Layer 5 of a small transformer language model trained on English Wikipedia (10 layers, counted from 0, width 64). Numbers have three digits each and are written without spaces.
In attention head 1, each number of a token's query is one row of weights dot the token's vector x. The head spreads its attention over the tokens so far by the softmax of query dot key.

Query weights of the head. A number n stands for (n - 500) times 0.0018.
q0: 538515516576534532595466515510580518454474514519492485495507523542453512513541596523600456525504572486424511505465584560530573462459547514489444545483509567431505523593493418537530550508518490
q1: 451451398520411531499427311599511554497458570603450485536433409517375455479416660492423392392581523537445500526582536453582600394497485631367458563401553461366463541536458541521553607469486498
q2: 439486547440490416521408615473477378524447458521455393526603671373462415651432383306517604596469447291655393492426445490424266660592502338487509401569308394641463400420454556522544354514443489
q3: 396573210676436525554350406432592534302358628685491296338533361524570445462429575414278555374583515275516532635482523612527550596369584694285343592390409457209568401787557725657433590472400373
q4: 410500390362596512416547443411415405639501481397366621634594566417573335560461368551328330635376452578466393470755438521435495416602443421603434437501610543633422595497485394387578436544493397
q5: 551455560455442432440791665337619519462666460527535456285686573514563511466440340393511624272519347408371522590445586366418506709474359313529623424458383520561693294527563393552503544505454620
q6: 562600473606535378497578498428390461524567583458290523394512479349533329512540329512573573402656375528425490673426413438448474600407449469578478404473462454503491415642500508593558830514471588
q7: 558664146583598617549418452538667457532563375377560457536484598622654419425507692617414404584353580684399371543768447515486554488532588527360331586515613543325515537604566411287681337460667409
q8: 607389319449490377451647565523565413591411640465426530457643564542544534564565405570602540599555255608549515503594495646509500433574583638589508587552377428464597276515539407640409640503514638
q9: 489548506516390283633377435465538481496465689601582395326250418565495537524399526537678601544630419429472384741575546477475474470501456368380422419533440403466576406485529645594450462305456336
q10: 371370622388448571691312542626508547305466450418453520234618517458379452526513247564540650606391505448416649438415470438400480729521392463699462507559451348657408555281445584409304505333347413
q11: 670720415551448604551403498485537440416425486427502427560374396427583390634461539459429518389483689489508457613352457468509591474437373558364470462387499490340552490666495787406593656445597401
q12: 313364509425378705491637583501461497473663528297436463490545493742474624455563514472495583502574347492456733623525533499531614551587397525362561451512341512484427676487385515518673402389511687
q13: 582503409517582603517462626342612558623483444372645614622392659507511547582724454440509434462176407560602554531316489633486647452537362604626550537639599467579464517500543404498527323658552511
q14: 686416544352516625428527463516481619610393534333526567522364616541435529549522436495520435655384419535625525492276369495661500482582397792644575425572585471594474505455524475380633605587481483
q15: 592451462198621583536633422486456493550332485428427600344412523507517704626340579590372425506447479475408343417546527731440489372634583617655647480384646497487401508486423603375300391490420459
q16: 605371437530679677375265582475622536524454455703518502471737678505462561598492488408597393426351458538618463648592453841374465454472471352496559528351465581561432322439427436568334339579508426
q17: 387537409462408655459580428593521542111415541380523513659632750270590549372659453380315694560584487394646550593543419381425496369612493396496721511524324414607602581307652407415476586640512492
q18: 713470468636249648658508432531595623330493560366486338365460342650498469293123645600535602291565404481441652584358537532439552463364404524469286448588685439236471521479655501527342716477475458
q19: 318556438547477602587630380747574419459522520502405462558572465357401420686737333604450468464445530604418404286690660450399658399541547421647485572366398418453685436516577667574527516473733447
q20: 481418290512612382643573375407410422404527408503512347545459457550594521499411673528447606562637363458453536509610544380432265595403412347417465469522160351522542598534477499500439496431364566
q21: 601607557572568395477429316590493619582346358313697598457442488543519561395337582529551351517745450472398383310433419544454532522567484554541683655529349542517626442667374314410363371654313370
q22: 641460631289226610539477359625452751227449255632441488641522586799368370405559583515368506557444527614568516346430464456599427413588611497593522572474554375302519495451439508571542501523456669
q23: 185333406276683578395534526430348445471431478491429410536522602319575435526430494487471608496453620342579314753761283681415689492444382538446461541618362549527665503424446399604508401409557380
q24: 473770552607581458437432462356512475468591481609274429491421234281628651414498536604429432319626583556496557801722440499549606525259301440582476671515636594337448643761369391400628535561593657
q25: 456543421482441494397542654402545741568590443510692322752538461488594499500612298480417333657384515440397457494470407426496492566565531406650596475301429504552405630400416594391503574666353546
q26: 504278664425638639332325528795664808407531671362384634591437396370442692520595494543426322430443514796392554486343586563345590460554518422438601501168557483537296561593414290497467655718498621
q27: 618522397477515547602440376571490482517570496542511462483538553503353508479313342528689413507613307414584449461431606452637574504495381585518443737579479221374504760521560356539377508340417300
q28: 606467417439585544193408610366403711388631628218389472413396513518436561464493394455539411627474379359446394679642430503448572476529679643543476516471429546496534212536195187574675448335465578
q29: 589439427405846509639559503325644360465608417429688594626522464532307452621250421438365331389247471565507514406682488520460585557331280478441502424809473701484461349516675401515521540701538417
q30: 384512324620527141425568503541556366306376347496648388275320091388541570532451619604374380382590529641389644392563419435509712395582422537415366556561372607455573473729529629608469541423305547
q31: 394493572433603519540310501494603276607573613405536403322593564706626411418704599522451607454511389641528474306610488501400269344407609520689384387623475528549415693515029650462299378531510252

Each question shows a short text with each token's key, already scaled and adjusted for position as the last token sees it. A number n stands for (n - 500) times 0.0033.

Then comes the last token's vector x. A number n stands for (n - 500) times 0.0064.

0 " a": 329396596591348549559383532680602684229498225538188700233293495575522563345548540553497673316587
1 " part": 553288506743298520728448570705584632295520194602205690134286444434536544283578519524561742281566
2 " of": 725390404682227468636401524677594676263419216516190714089289409496491583245535586537492758248552
3 " the": 734595234615274396678423473704587657224481199540163773119273476528462560271555614493497813210550
4 " Del": 492784303540243443714523473685527535227519191438154759150361442509515541228545567542584748184521
x: 510653510519374290446406741577535721625554450567653446492450398513429157302437557721459453310608543568419232533320475560472477412276495501468440445559380578352462644539440569697569624510531517
Which token does the last token look at most, and with what share of its attention? 4 " Del", with about 40%

0 " ": 337377590583379562569371520676585685208506234513172704220316465566537564349551545531514679304590
1 "7": 615180442730299557697399464715496685192575254530083798051309402475555497251555623545556804186576
2 ".": 751398305697291500707447508773543614147559268564134721062295422580551516243571628530552832301604
3 " The": 751605265636209404726428463723587636216505175532121785109274451561479541258574605516524848212568
4 " series": 511731264609242473741477469719587608232469147537185775129306371531442600209608572488538730276612
x: 548609580494355163444341644504365737534378431523412576433395441504416307379513572620500588576571648559433322528486573546540511562327493434597385380497566526246501567565409689466480673336569604
Which two tokens does the last token look at most, in order? 4 " series", 3 " The"

0 " series": 343402623563376586574370536655590667221497217518195692244313468566485599340556528525524669340583
1 " rank": 550238498774272575714386529761565655202483167550168790104293374461483605239603633535506805228652
2 "ed": 778394345723216479726392528752558621224451118574115817065348380490482586211525635493507808209671
3 " as": 693595334694257438760420475736603606258449184552169821116376412481499502223508568509544769317523
4 " the": 544745197486300355717443457734566628226483200537154801105275473525452544285552633486503834224541
x: 502512686554427153502340572453469714441465575592450546437432388609392465442409402699455486264528459500520366565445569527657518458288500498475346294529544482198677570497575595677480512416433558
Which token does the last token look at most? 3 " as"

0 "il": 341373598584369585578372546652601674218494212509180704220332477559506589344561538532526682312592
1 "\"": 537258485790249618751369497783596586212482197543207854107315454511493600237547546506569797323635
2 ")": 713408389717288538704385475760612633173494204512209776130336452512535570256545515501555767264619
3 " is": 703635345624253447727428426791566619238425193582139835118385414526550442236501598531500771290611
4 " a": 515773202483253315691480436778577642242530190584170786093277490521526500272574614562517797224597
x: 549567764593321205485365528481489561463358542588459552442498384557425461364381442611491513365526433506426254621385603560523540561274403603361466378428561442110525684542543578694472551456407545
Which token does the last token look at most? 3 " is"

0 "s": 341382598583377585566373534663594665209485220511194701226316484564517597336548534540514680319579
1 ",": 535229483747273551697392525750637654151487183520122778071264432479529573193579608516525743215566
2 " for": 735392409707247442646370498740574637251473182544091735096248434521482555217573608515531757246611
3 "ced": 725647286587310422627422495741568624295462170543181727163326395495490582258549645551479775242631
4 " the": 537757214489285340696454464716590663225491185531146786111275471518460538275556638500518811204555
x: 513533640544422121468340495480457711452459567572455576448453426600414455395401424667474501222537459470471369575414550544646490465315489520461394272535539476154641619491606573707498505457454519
Which token does the last token look at most? 3 "ced"

0 "ology": 353389600568392587568359541654598675217486222490228692250323498556499582337558531517533662309596
1 ".\n\n": 497280559656337551662357540738557666134534184526172682136307452582495592316509516553559705305613
2 "M": 771416406682228538685496537742518621269503185485174829147284434531523554285553549523531778217615
3 "é": 681701314560274495661490478678550529271565206571160705184288504532602531296570644539625788275607
4 "d": 417764311430287456644484512709516592295483271562202689133363482499564573318602567516502742272613
x: 493674567506420467618462780513249712447373620472384363433551342467552322220485574524521472353453427615287232458394582453547480522238484608432455593545441555485646556556472452572436509370702536
Which two tokens does the last token look at most, in order? 2 "M", 3 "é"

0 " Profess": 338379610562370606580369546663582690214510231523195676242310465563515613328527538550523678310598
1 "or": 606223435735310559650422527697574671214483167570139777137293491474524571276553638562566803177624
2 " H": 779372370685241544716522510727506608236482213517182799109318453569540533295554595614510806184556
3 "ans": 705683310612265504711501450680549553233454184546160755134368430517491513241571624545571814227645
4 " R": 482832280509255454717551459777495611248495218502191769082353431545544541283562598561518814172585
x: 515541559528399320509395954445402653514345578584550274468438387521475309255503677574520450313504459588441348614357600489490427411372425581459433458546494540256608598721525496575457602417493584
Which two tokens does the last token look at most, in order? 2 " H", 3 "ans"

0 " her": 344413593585359564557393556674610686241483231521227683243314500556492580349530536533494665343586
1 ",": 529257499672311552662356566736618660160480220501179751124299461527536565223543576503539659259577
2 " sol": 769394386693267512678431519732507648257527160567122790128314413451533567286597598477525744267606
3 "ve": 699647317612265469668421523707570672266444198578192722138297448516482537218576587482461779301701
4 " many": 527714306525291345706470521682551672247490193520219708141304463508437534304564595482579737253574
x: 597674559616379025565269352551489693500354467564467509463468427521473539455484471619535574381549526477477292454432419539544468515311439520525409318552501499322537741538496498577422577430447511
Which token does the last token look at most? 3 "ve"

0 "e": 332374592598369580576370534681593676194486211506186721213324485569519585327565556532522693307606
1 " Uk": 551209524766299547752444513653512621220548185509144740107295472474498591236534571601616799205554
2 "rain": 720412381736329499735443567628548577255480218543210691174314458466440582265612546551617784210627
3 "ian": 741635285636285431681433514713578633226476209552180764158276443502484545245592648594581782189586
4 " invest": 511759254557300386673474512711514618229503171557122723152280393478481605208557628559495774228625
x: 416668571471439145438360576533534703603349479492385350405401399470412504275437535670420486449559570513547357588306530508508652561431445454428473589575612542396488552460568612617509678304596526
Which token does the last token look at most? 4 " invest"

0 " m": 319374602586355567567379539672556702213488206530170731224300459554515593319559566525508686316586
1 "unicipal": 542239507758290562654417534670573615216523157523155740164264416444478589227569588556580806195581
2 " st": 771362442710240479663485571712561689239457126551159744115282366476533617203589599571471786243597
3 "aff": 745677313618293481670451524725580688247448167540199742150311415499501588192576580521521804199644
4 " of": 494756324557273358643441501672605673241448193483137715113292413502509588244559600556508751228555
x: 565763534557442110510442478371268664545379534558473546427424439639514461261439453594518502326527565519447277525390569546492382498328382431521479305573527514376507587498573572618563564518660607
Which token does the last token look at most? 0 " m"

0 "ra": 324368622615373587592370516677593669197495210508173701187321495564519591312569523534539733304601
1 "ine": 505282546654338558604370525681588681198502208510177705185316476569482579306571558511531724309585
2 ".": 700368391705303504708392528754553630116541197533147713088300444592487570263557566531567781329600
3 " Ch": 756666325648247510756547502769538604259476195576165822106301445529525539252520566559554782221561
4 "um": 447725291459297469653516503755542559273471172592180718133350517490497532284546623502540786330646
x: 491616609445391528507426728407494642507356542445424352523489413400338404203479632679478429529498576350253242461427386470572611487291451469420401349643581454310544459423478455744377636422522552
Which two tokens does the last token look at most, in order? 3 " Ch", 2 "."

0 ",": 339376602595365576578370538676616673195493228511181709204292472543528588316556539528517655303579
1 " the": 500238457758239504658396496719605675218493172540121778110269479527474546277561623516507802208565
2 " N": 796367384692240506711480493771499635253510214483167793089317418563508535263561578585565758140604
3 "ine": 714673276604246503729476481641531585255495195563172715118357442538472531290576609487602846252635
4 " Fin": 485800270550293447765513483643491607269495198536109708113319464479507573223564596599589816217564
x: 450731527570553221485343650598456773600478631472473415449513337496436374238434620579529521325514571657481429462317431551336617388386489358421374499516384483340576584427561492674468674444515523
Which token does the last token look at most? 3 "ine"

0 " in": 326373629589349571580368540674608682226480192518173692178289468551505592317555548552519684320583
1 " coll": 529227520726295520683465566689511650289582205599083701153326411515530566265558586543514741254533
2 "abor": 701424431700324511693445526679575636264526235534258652188339400467457577324598585536513711230639
3 "ation": 723633285658260440688421552732601599202491145547218732130263416427472590235616612496543793223650
4 " with": 530750292574298354725431457737589641266445192549153745119308406510479555224558597519496771251587
x: 578713620539425172522354552405369664524322549586494597419401528575425365350496322671538543371551598595501200589424533550547494478272399481473497353572590545251536599436456579477455594425488569
Which token does the last token look at most, and with what share of its attention? 4 " with", with about 40%

0 " many": 348417601548367552561385550625590685247502246520219656264308487566478570362540531528520652342568
1 " che": 533254582624300521641444542638556695185511215532150715211312405528543613305561599569529714292600
2 "ss": 732431390622292539655461547743556570295444185532190720168397484507489609268590610523474751312649
3 " proble": 730671388651270378658468577676495692184490210542140759155292386455511602296562622570556803223577
4 "ms": 524736310548277376684463532722613665207432177549215764162298480515476549256587585512525749245665
x: 517710706544371202472303613433426705471251453563455468431438564290458339450500558585531597423502543423390311473416481545600487665293445442484413341498540525333554602595512535591457670459648494
Which token does the last token look at most, and with what share of its attention? 1 " che", with about 40%

0 "os": 329359601596367592582380534659589667202490193515173701200324476555521591306571557539522698303584
1 "its": 518284553636339557601372521674584665204477198505179713191320485559495591299545545531514704290587
2 ",": 733384363704267501727423534745636646172486192506169761079290437468522559190570604507508737230549
3 " d": 774670308629254449688547513698524641271486160548199741066351349488535573273591644587518716242548
4 "ating": 513705320543349309682437536699515636241404165575243726146393420453457586334565590479471758274611
x: 514739528538451257478304571533616817432333468678393598386369442532530579297493421715570493440578608415536302442396574551568502684309408509487440374569608481539591521505529454466288530457549638
Which token does the last token look at most? 2 ","

0 " The": 326403606608339570579369529668610663219500220514180698213295490580483586345551528540514709318577
1 " series": 529240539768267621728414499739592616217479128549173794101289381524450588199614594496530768256617
2 " rank": 740406389743281542727456514745557667246479165536204758109317371449486613234620615522510754229659
3 "ed": 733657260653227438766426519769566642211456130572134818044372370494480593193522611463490768229678
4 " as": 525721259591271396777461466734605615251456186544165825099385401491497501220501557496536775317520
x: 544582708632425316549423642524440723501433476709407554387378538667389290296509425657531525421593632552538295572435456550581441482288391433577382291595595418334503537419392618522425617453460553
Which token does the last token look at most? 3 "ed"

0 " In": 333391616568368578569368543668595679235497224515197667212305471576510593354536511557522676332577
1 " the": 499261460734285501614390501704609679218488193541140761149273485539469559314555611529495764241562
2 " same": 739416334733274463703441531735530662290519164543208727063264457473465534261567578492571746232636
3 " year": 715618284672279401704414578752604640233451164546214803083260447498478586259582533525566744282657
4 ",": 525734276503301416739464518737616625187464235497193735104322446473515552174558576471506692257553
x: 606671721558424151553455452381302751492465499516470543266437458398493192253434457601539475426528414512463316502429494533537503472265393420504558414571543545378628511551506609592512534520509433
Which token does the last token look at most, and with what share of its attention? 0 " In", with about 50%

0 "ed": 328373597587358568558363541666595677227485202505192694215325462565502597316545550534510681303604
1 " production": 521241556705276588696410536691578637220460156516199775165301394500476592243593609527535766250618
2 " fac": 775412441734267550719481489675523641240469184566142751154291379452507604221592602575558792239594
3 "ility": 708635318657289483684431509710591597201482178512199742164296402468474599216587577522541809250589
4 ".": 535739267523322429741453498750540610121548218523174692095310407599492561254542569522563803335598
x: 537665683468404111556289481415452647450321555454423444382403514484475397278551471617598495412567526418510264502579440572392525443290467450595501445512606454331563608508468699462595497445410567
Which token does the last token look at most, and with what share of its attention? 4 ".", with about 50%

0 "ap": 344392601560397573551384531647572674229482240506203674244325486564505594338542513531514669325573
1 " the": 503242439783234510672389496720612648226497179549136792097269472518452547278571632498506812226567
2 " l": 766374411694244493653497565719547639243494186525151800113341399467512585275556608585486729267554
3 "ot": 699688356586289447628480556690529599280464128597162703131345397461550584284569631534474788302584
4 "us": 446753295494276418688509485677576589219437166602166743133323492467529579271575646527592801257637
x: 471706539588452288506339738513492706503362464455464403475506556379506356236405529546534580549524551424231250441385365497555521640366401358430320287570587458259612563442470471605464636455613559
Which token does the last token look at most, and with what share of its attention? 1 " the", with about 40%

0 " L": 332371602580371601585390523684588676215487220509186720227321486579528606330557536544510674287593
1 "im": 587237415741289546675425537745551625220477174581169789108361503543480487299528595515566813222670
2 "og": 788445307645307509683475504723542598276461182579226751117337447446524535302559638564552778259621
3 "ne": 705683282562320457660450478692548618226463223561196793174314454524530516284590676549565777247671
4 "-": 492744203497336462684501442692649585262527248530146716101289369498545544264638572531529739243558
x: 618643609522440324463311628484296622440564556583391470257495483551577336391574581584525511435585486525394220598405596569486613541354436551471383277561517497360648548485528713627582625365510548
Which token does the last token look at most? 2 "og"

0 " res": 338390604552391576550393528637557682227499239521192665248320457552520601336540524540510666339564
1 "idents": 530233506716283555668381525707556644216481169545160727140317446493483570214572590512533806200615
2 " a": 724355333722216420667433494745569666259521186561167772121278489507522504263581595566491798218583
3 "ware": 735690355616237436694450528726533611240459173532152747141320366457489595241547627548530827193608
4 " of": 506731357559280373653454481692619658251441215488156707146305401523486578268542606549513728241563
x: 603698510544448118516436459346290635563354542523467600434443492628491412296463445622526532339479544495476236494365574537474375485288379431569445313578552528371519622503539596591514555480633608
Which token does the last token look at most? 0 " res"

0 " decided": 289341638629278587635332572701583689218492171531142721136315388471507584211551581517501764284655
1 " to": 521303560619344527586374542702585653235478227508188679199297482546510571295563552487509679314596
2 " tra": 769353450706219471634443564716521659256476181533153708110353394477552556205579607583535761269565
3 "in": 692657274622279491621460530637609674235497168562239667135378390488454555289566612548502775299653
4 " her": 541718269511278371625462536751607654234496193543223710160267471502458547267544613533472762297602
x: 519631644616362183473393504443413672351233473479515556582513422494384506457468500705521443325564509403448286587407462623558629495326523520449432346533542543180501663418520667556458572554499475
Which token does the last token look at most? 4 " her"

0 "ing": 334375608580358578574375535667598665212481204523180694210298469557497596327557558538522690312596
1 " to": 543243552694265512664403518749607649269433177513097746107295441482511557198577600498517750218593
2 " bet": 709419420703281477622458519721549659266497237608193685179285455436488566243579557529528713260648
3 "ter": 718660350586295479663461541672619688338476171561197705202322406447501593261570647507535771231593
4 " her": 541710248498267359642479541745606626245498193553225718156274479486448523267553628525482770303596
x: 520599661608358225454440519477482700352271468479496539528505360470372498522469490696537457336555508400424281592412459610570625497289532547401409314543571540173492657357538666608463569566489441
Which token does the last token look at most? 4 " her"

0 " Mo": 341392617555385591581378527652566671217503226508186680236333489582500591343556515535535670335595
1 "-S": 587180474710283572692460510725540635231504154507142779100295395551577568227556580565550774160620
2 "han": 775423351709285513731448489657532585227451160495199786111354485518505538278595603561610800216648
3 ",": 723627291614280465747446527749615630177490204537166763099297450472526542186564624508517732256536
4 " from": 541766247552251353716417484756560698257417155551134768037340486488465564229585590527467800266545
x: 524691628535380233556401520437282745587346604582424538345481377529426373451489373723556512305530615499436269636449492554442475496290480435444470316613504522285528493572465446533406592572587638
Which token does the last token look at most? 3 ","

0 " were": 336405625562349572584371536665616673219482233512176714237313465556505573330550528535518669324587
1 " each": 542265457808254562695441506726569644236510177544199779084273499505454524244584548442547794240593
2 " imp": 748391405660293467695498545745463562332508190598161718178336375465547614238515572540527699283567
3 "lement": 700661300630266473682468508685586592239524156500235676163348393436510574208551591533509786210666
4 "ed": 477778261502259347652423505722578619269466163536227718116380369477499575210519612529487758210686
x: 480705469405442221491367735436314775513305441581538504451484432517493511277448453628618513429557645547294413548330515518530426792315472545509515539615638521280585610409529605604433586435603504
Which token does the last token look at most, and with what share of its attention? 0 " were", with about 40%

0 " al": 325363625569360580602388551675577697215516205517179691201320444542520605321550535543554660303590
1 "ways": 526239481712315555712413532720572609278456157548165728135311442495488593223578602494538783225602
2 " k": 770396409682255468672493522706501678189451210568131810129315408491526581282592638552514762239596
3 "ind": 647669333558309442641484525665559555259463194541216720198349414465480550299551616490548744273598
4 " to": 509719312579317363679457485733592602291433195521132704133294457487502566198578594480501736261560
x: 506755590557493116519457478426353594531385598649472588435461382469449292416509329696476534437564631545507178520474563500507472470267397517494494394535529526231521517437624589567492638528572620
Which token does the last token look at most, and with what share of its attention? 2 " k", with about 40%

0 " since": 303386647589336595612379561688595697246476192531204672168269460549485618262535528535528688307592
1 " an": 523223473763200499658444523723581688233535169547181761106275440478527488261593611574502787216569
2 "c": 788431395660302556694498576726559599274515191605120782180300418505549601294599558569570747276584
3 "ient": 692666354596256479610477517707610612267463243587173695207288458460482616296546590590588778212610
4 " times": 540748276558285398723444519676542644221461183525207728133293420489463574215592583491523773243570
x: 543775621508362084472240540529441735547372399617415477357390431445466413426459549594581580479565523594520419470444486547494564532286490514474385378526497554420603541542508563630420638497606580
Which two tokens does the last token look at most, in order? 4 " times", 1 " an"

0 " of": 336377608585331572560370535667619673218472207506173698202289475548510586321554548547503689296576
1 " market": 530253539737301599650420531701566574260484157532205713170271369448443615227584578511525782249601
2 " sh": 757387414703278498711525558670534628255492179565213744124322337444558562273537567533510730266546
3 "are": 721671369616285420647464571713516635267487192559184755194366409459542527268594571560501785223563
4 " after": 535765283582309377730400513734552669305469180573153728094284416512469550197584568499524756308607
x: 541687654501431215532352509437292614460363584614473615345359417449367387445509413593567587401499672658540246629486498482520493406323503423505544388566672441144531469456556514554506595403534532
Which token does the last token look at most? 4 " after"

0 " B": 329373595596381602587389515688580671208495222516179717225306492575531594331557531547517695297588
1 "ou": 615230414754334549642433485706534581214508202535179743097329493546573498245560611556559814269649
2 "z": 779428328680308526674474500726560585237450173536153777109368485535563582257573620581544783222628
3 "i": 724698241599312459691454495730550599196455191544162815094341493508560530267589633596562793221635
4 "è": 451759240453363395644505472708529526222519238602126729164330506585608539281533669593579803283623
x: 455658604274458333462357807596450538422434576413389295493568554453438432140481506684521521368571602464378249460363447489505598503383436366321338420544527441267460412499504658663511592538489482
Which token does the last token look at most? 0 " B"

0 "akh": 327356620606367596590374551665582673194490193488171722186311491553512601318558523564544708283579
1 "ov": 552194461750289571680411513727564673202482165512093793096356475574505547215544594578534810187649
2 "ka": 738394386727298527685418494705605607190464181485159809146315498546501556237592587567566767212641
3 " was": 741608337673242408760415480750611663250431179540083829108369415487549463182540585532492804231602
4 " occup": 519773278580325393730500536676514675328551196520132668139360381496494584257544559595556746271580
x: 417616555373376278625335525545299612650476651584539439389458426583486447334454597598418582273549670745438408605299502448521563428483432472512447627554531560371471709492458520526597618490440557
Which token does the last token look at most, and with what share of its attention? 4 " occup", with about 60%

0 "=": 339390604597372585620366525673608655192524223509168707210295461588514596350550529533535662296575
1 " Sch": 566206504711260599739488529713540649220450202557137770100316468524593550218557620580542772177564
2 "iz": 784454329647313573659512445723509512257484189569149691088396432493513509282554692556552785306624
3 "other": 724657266640258464717443535698580641258468193584198766135277477517457531255601594552582830238636
4 "ium": 476760230533276448701497467734600552178446175538163803119290460461480598243583626553595787223624
x: 549633608496464232489283711487450743465416408524534346476504410426475298207430545561501516482538558376466329466242402494511528633262492424482324208547525505419585558442563581572423681386610573
Which token does the last token look at most, and with what share of its attention? 0 "=", with about 60%

0 " seven": 344415608565369557566372544636585678229504240518198678245307476566473566375550539527516671345569
1 " different": 532260541676296512628377538659558712216497177530171744178283440499466594297563575512536725255574
2 " vill": 752389414738245535706454576696533687156508120523127757090247385472460624216544575549523789247566
3 "ages": 711617316657253443674448541723597624187462159526202771134307473508472582234601585503519772249641
4 " in": 520745305638299360691441537655599675303443148530156711091272441453474572237598573562532708300555
x: 569775601543458215536378401419182703584359544582483628416448378519501390381483451557504513378533711599459307645401511558478482466334357401420456254537548414394523485529494499600535664489595539
Which token does the last token look at most? 2 " vill"

0 " min": 330368608571358563566375530649556696211493224519163706226294446553510618325546565551498690303574
1 "or": 605235423731310545644443541695567639238494197592175759180299480451535570274552638532575822195615
2 ",": 725380405680291502685416537724621662163498204512153744115285430496533577197575593505507702253545
3 " by": 739627345674217425695410494759633679263465146555144770107304404491485579203591614509547762243584
4 " having": 541710318600314375692448484683586662290435219595092708169312439496464460219569515516480785304666
x: 468725657489521301493350522472447415470387492563408635358397412568309338461444478716509547356493612577467273568366417533560542608234495489586520357510547556280545588325531519488525800453650554
Which token does the last token look at most? 4 " having"

0 "a": 341378602590375587585373526669590657197498211514183711222316503568513581335563543535536681309596
1 ",": 532232484750269554698389530756644647166485184519132776071270438482522572189574605521530733215565
2 " and": 731397413718251508690434474743653651211431174507130742073270451487507570189562598499540764211594
3 " others": 706611360658251423712449553691560659231488183516182710125326458492439516252608586473599751276660
4 ".\n\n": 540739334585319418733413514765539659117527171526157693096311428572485584286518538546581733294621
x: 536620660445382138519261369388411624460257530469489526516443552523536370283482543626557443369528603482547222564528492538413508441236498351615570458557585485356537613490435587505533522516377610
Which token does the last token look at most? 4 ".\n\n"

0 " local": 346404616572376569568368540632584668223507233498206672247309485551474586348558535529530672327577
1 " res": 540204512719263580668464521711514674224478187590108752113306373494530579202543572559495774246602
2 "idents": 729382419703283527689390522712567650215490174525163721132335455504478577196555554498517778210613
3 " a": 736604250628238361672455486740572665258526194561174771128280502511509498271577583567493792229592
4 "ware": 467799322543255386697470521730534620234463173527149750146323369460487601241542621546522822192608
x: 473767564565493209399393668504494802517307582563506536436425455447511421223556502656481618447553649501560224466342479520469569580296493478414387588555579580366496731454497583648393571439627569
Which token does the last token look at most, and with what share of its attention? 3 " a", with about 50%

0 "ly": 329388610569353584587377542664606665225494231516180692225308471564508583330553536541530687317583
1 " Pal": 549180469742277594655404518725495617267504159531145750075343460506518543201571609542579748220574
2 "ace": 719400386712305559704468522713592596266474173550207730155344436484464557280592608546561752241626
3 " by": 744621348684219440704413487761634664248463135539138767095307409510469587199587599514547771258589
4 " Lord": 501760242553193412764484524728617627194510175572124722106297424464480572214589624525579832243624
x: 483496626496458143484395550528409869368471465531380425384472446539488290274494599374592573331490621575437338520356487517517573397290441491474320508611539591232434574415517537617511584530629545
Which two tokens does the last token look at most, in order? 3 " by", 4 " Lord"

0 " particular": 320366613597345562588357562658590714218500185523188688198289463524485593301552545527518705281599
1 ",": 513260490673315522653374559722607670172491213505184729142296439517530556222550563511488691269569
2 " had": 678367497682285443684411514671564660282415221586078710166338440523488438246539537518478801284649
3 " been": 727599364649214416743417513747653693282482201506139812149371392485516480193533581513499731241609
4 " for": 495746308542318339647380491726544632265493221544115707131244410523474531249556601522505727255617
x: 536818558453436151553336423360339519498318533570454675492393410529457459392469348718520547401540616565501299599432594535414483467211426460437505448553534549191497558440479581591538533446571580
Which token does the last token look at most, and with what share of its attention? 4 " for", with about 40%

0 "ial": 321371616623345606616360536679609665193499184520168731187294486565487594326571549542536723288593
1 " De": 571221496715258632712486470728544528223546171513161763123324423523590521259555584526566802261620
2 "ity": 746387345726247540719429521768559540235482157551193766121307431473456608218580583513546843228608
3 " Be": 732647270628221572715486455705519592243485208551155765093338452539498487205537566531520807303625
4 "i": 451793245488292443716501491701500573197487224552156784103371485526524547286592599552559799253661
x: 487721573475477434536310934621445712422362543491537393415485425470527460037392511762490396411402589495402344519452576487458429544341454592484401300447497504369633500518500379512560620367470512
Which token does the last token look at most? 3 " Be"

0 ",": 339376602595365576578370538676616673195493228511181709204292472543528588316556539528517655303579
1 " originally": 501249527735264568766378552705619674290460163513215763118319432449487541175565593468542721270637
2 ",": 710386440675311513660407531717627677167481207505170730132280439507522597236565564511512679280580
3 " one": 695627234639256425731467496706579689239544179542199762087286457472470514282645584441542759257634
4 " of": 500700323509293349647450505687567621255423260533140732133274395471479535305515598515507726264523
x: 640701544578423238532445397460411522489397497601423595397418302699526494389436411720476550416455510479463226478393628567524345464287412471539344298532592557426617565410476626649483579564612621
Which two tokens does the last token look at most, in order? 2 ",", 3 " one"

0 " even": 324351572613333549630384568690549684264488253550210685171300392490470598245517598459512639288601
1 " though": 542268519664316490640365542712530682247523215528188692149350399510495552263550551480534708279628
2 " she": 681382486670256505656410540711611670197483176474199768189337429527498583248574543474534716313622
3 " tri": 730646406653240467647467554735562675268470135532146735115360342443511586216576645516520722307622
4 "ed": 480769246510272349698370528772569620236481154545173778100376373443471570216550597491466751239688
x: 459761549437454236512267648444412819434321442673524564426472414482505503233436432728590462446533666502410417546349541510527511661344443484550554499571596547208551581401437589551348545381641489
Which token does the last token look at most, and with what share of its attention? 2 " she", with about 50%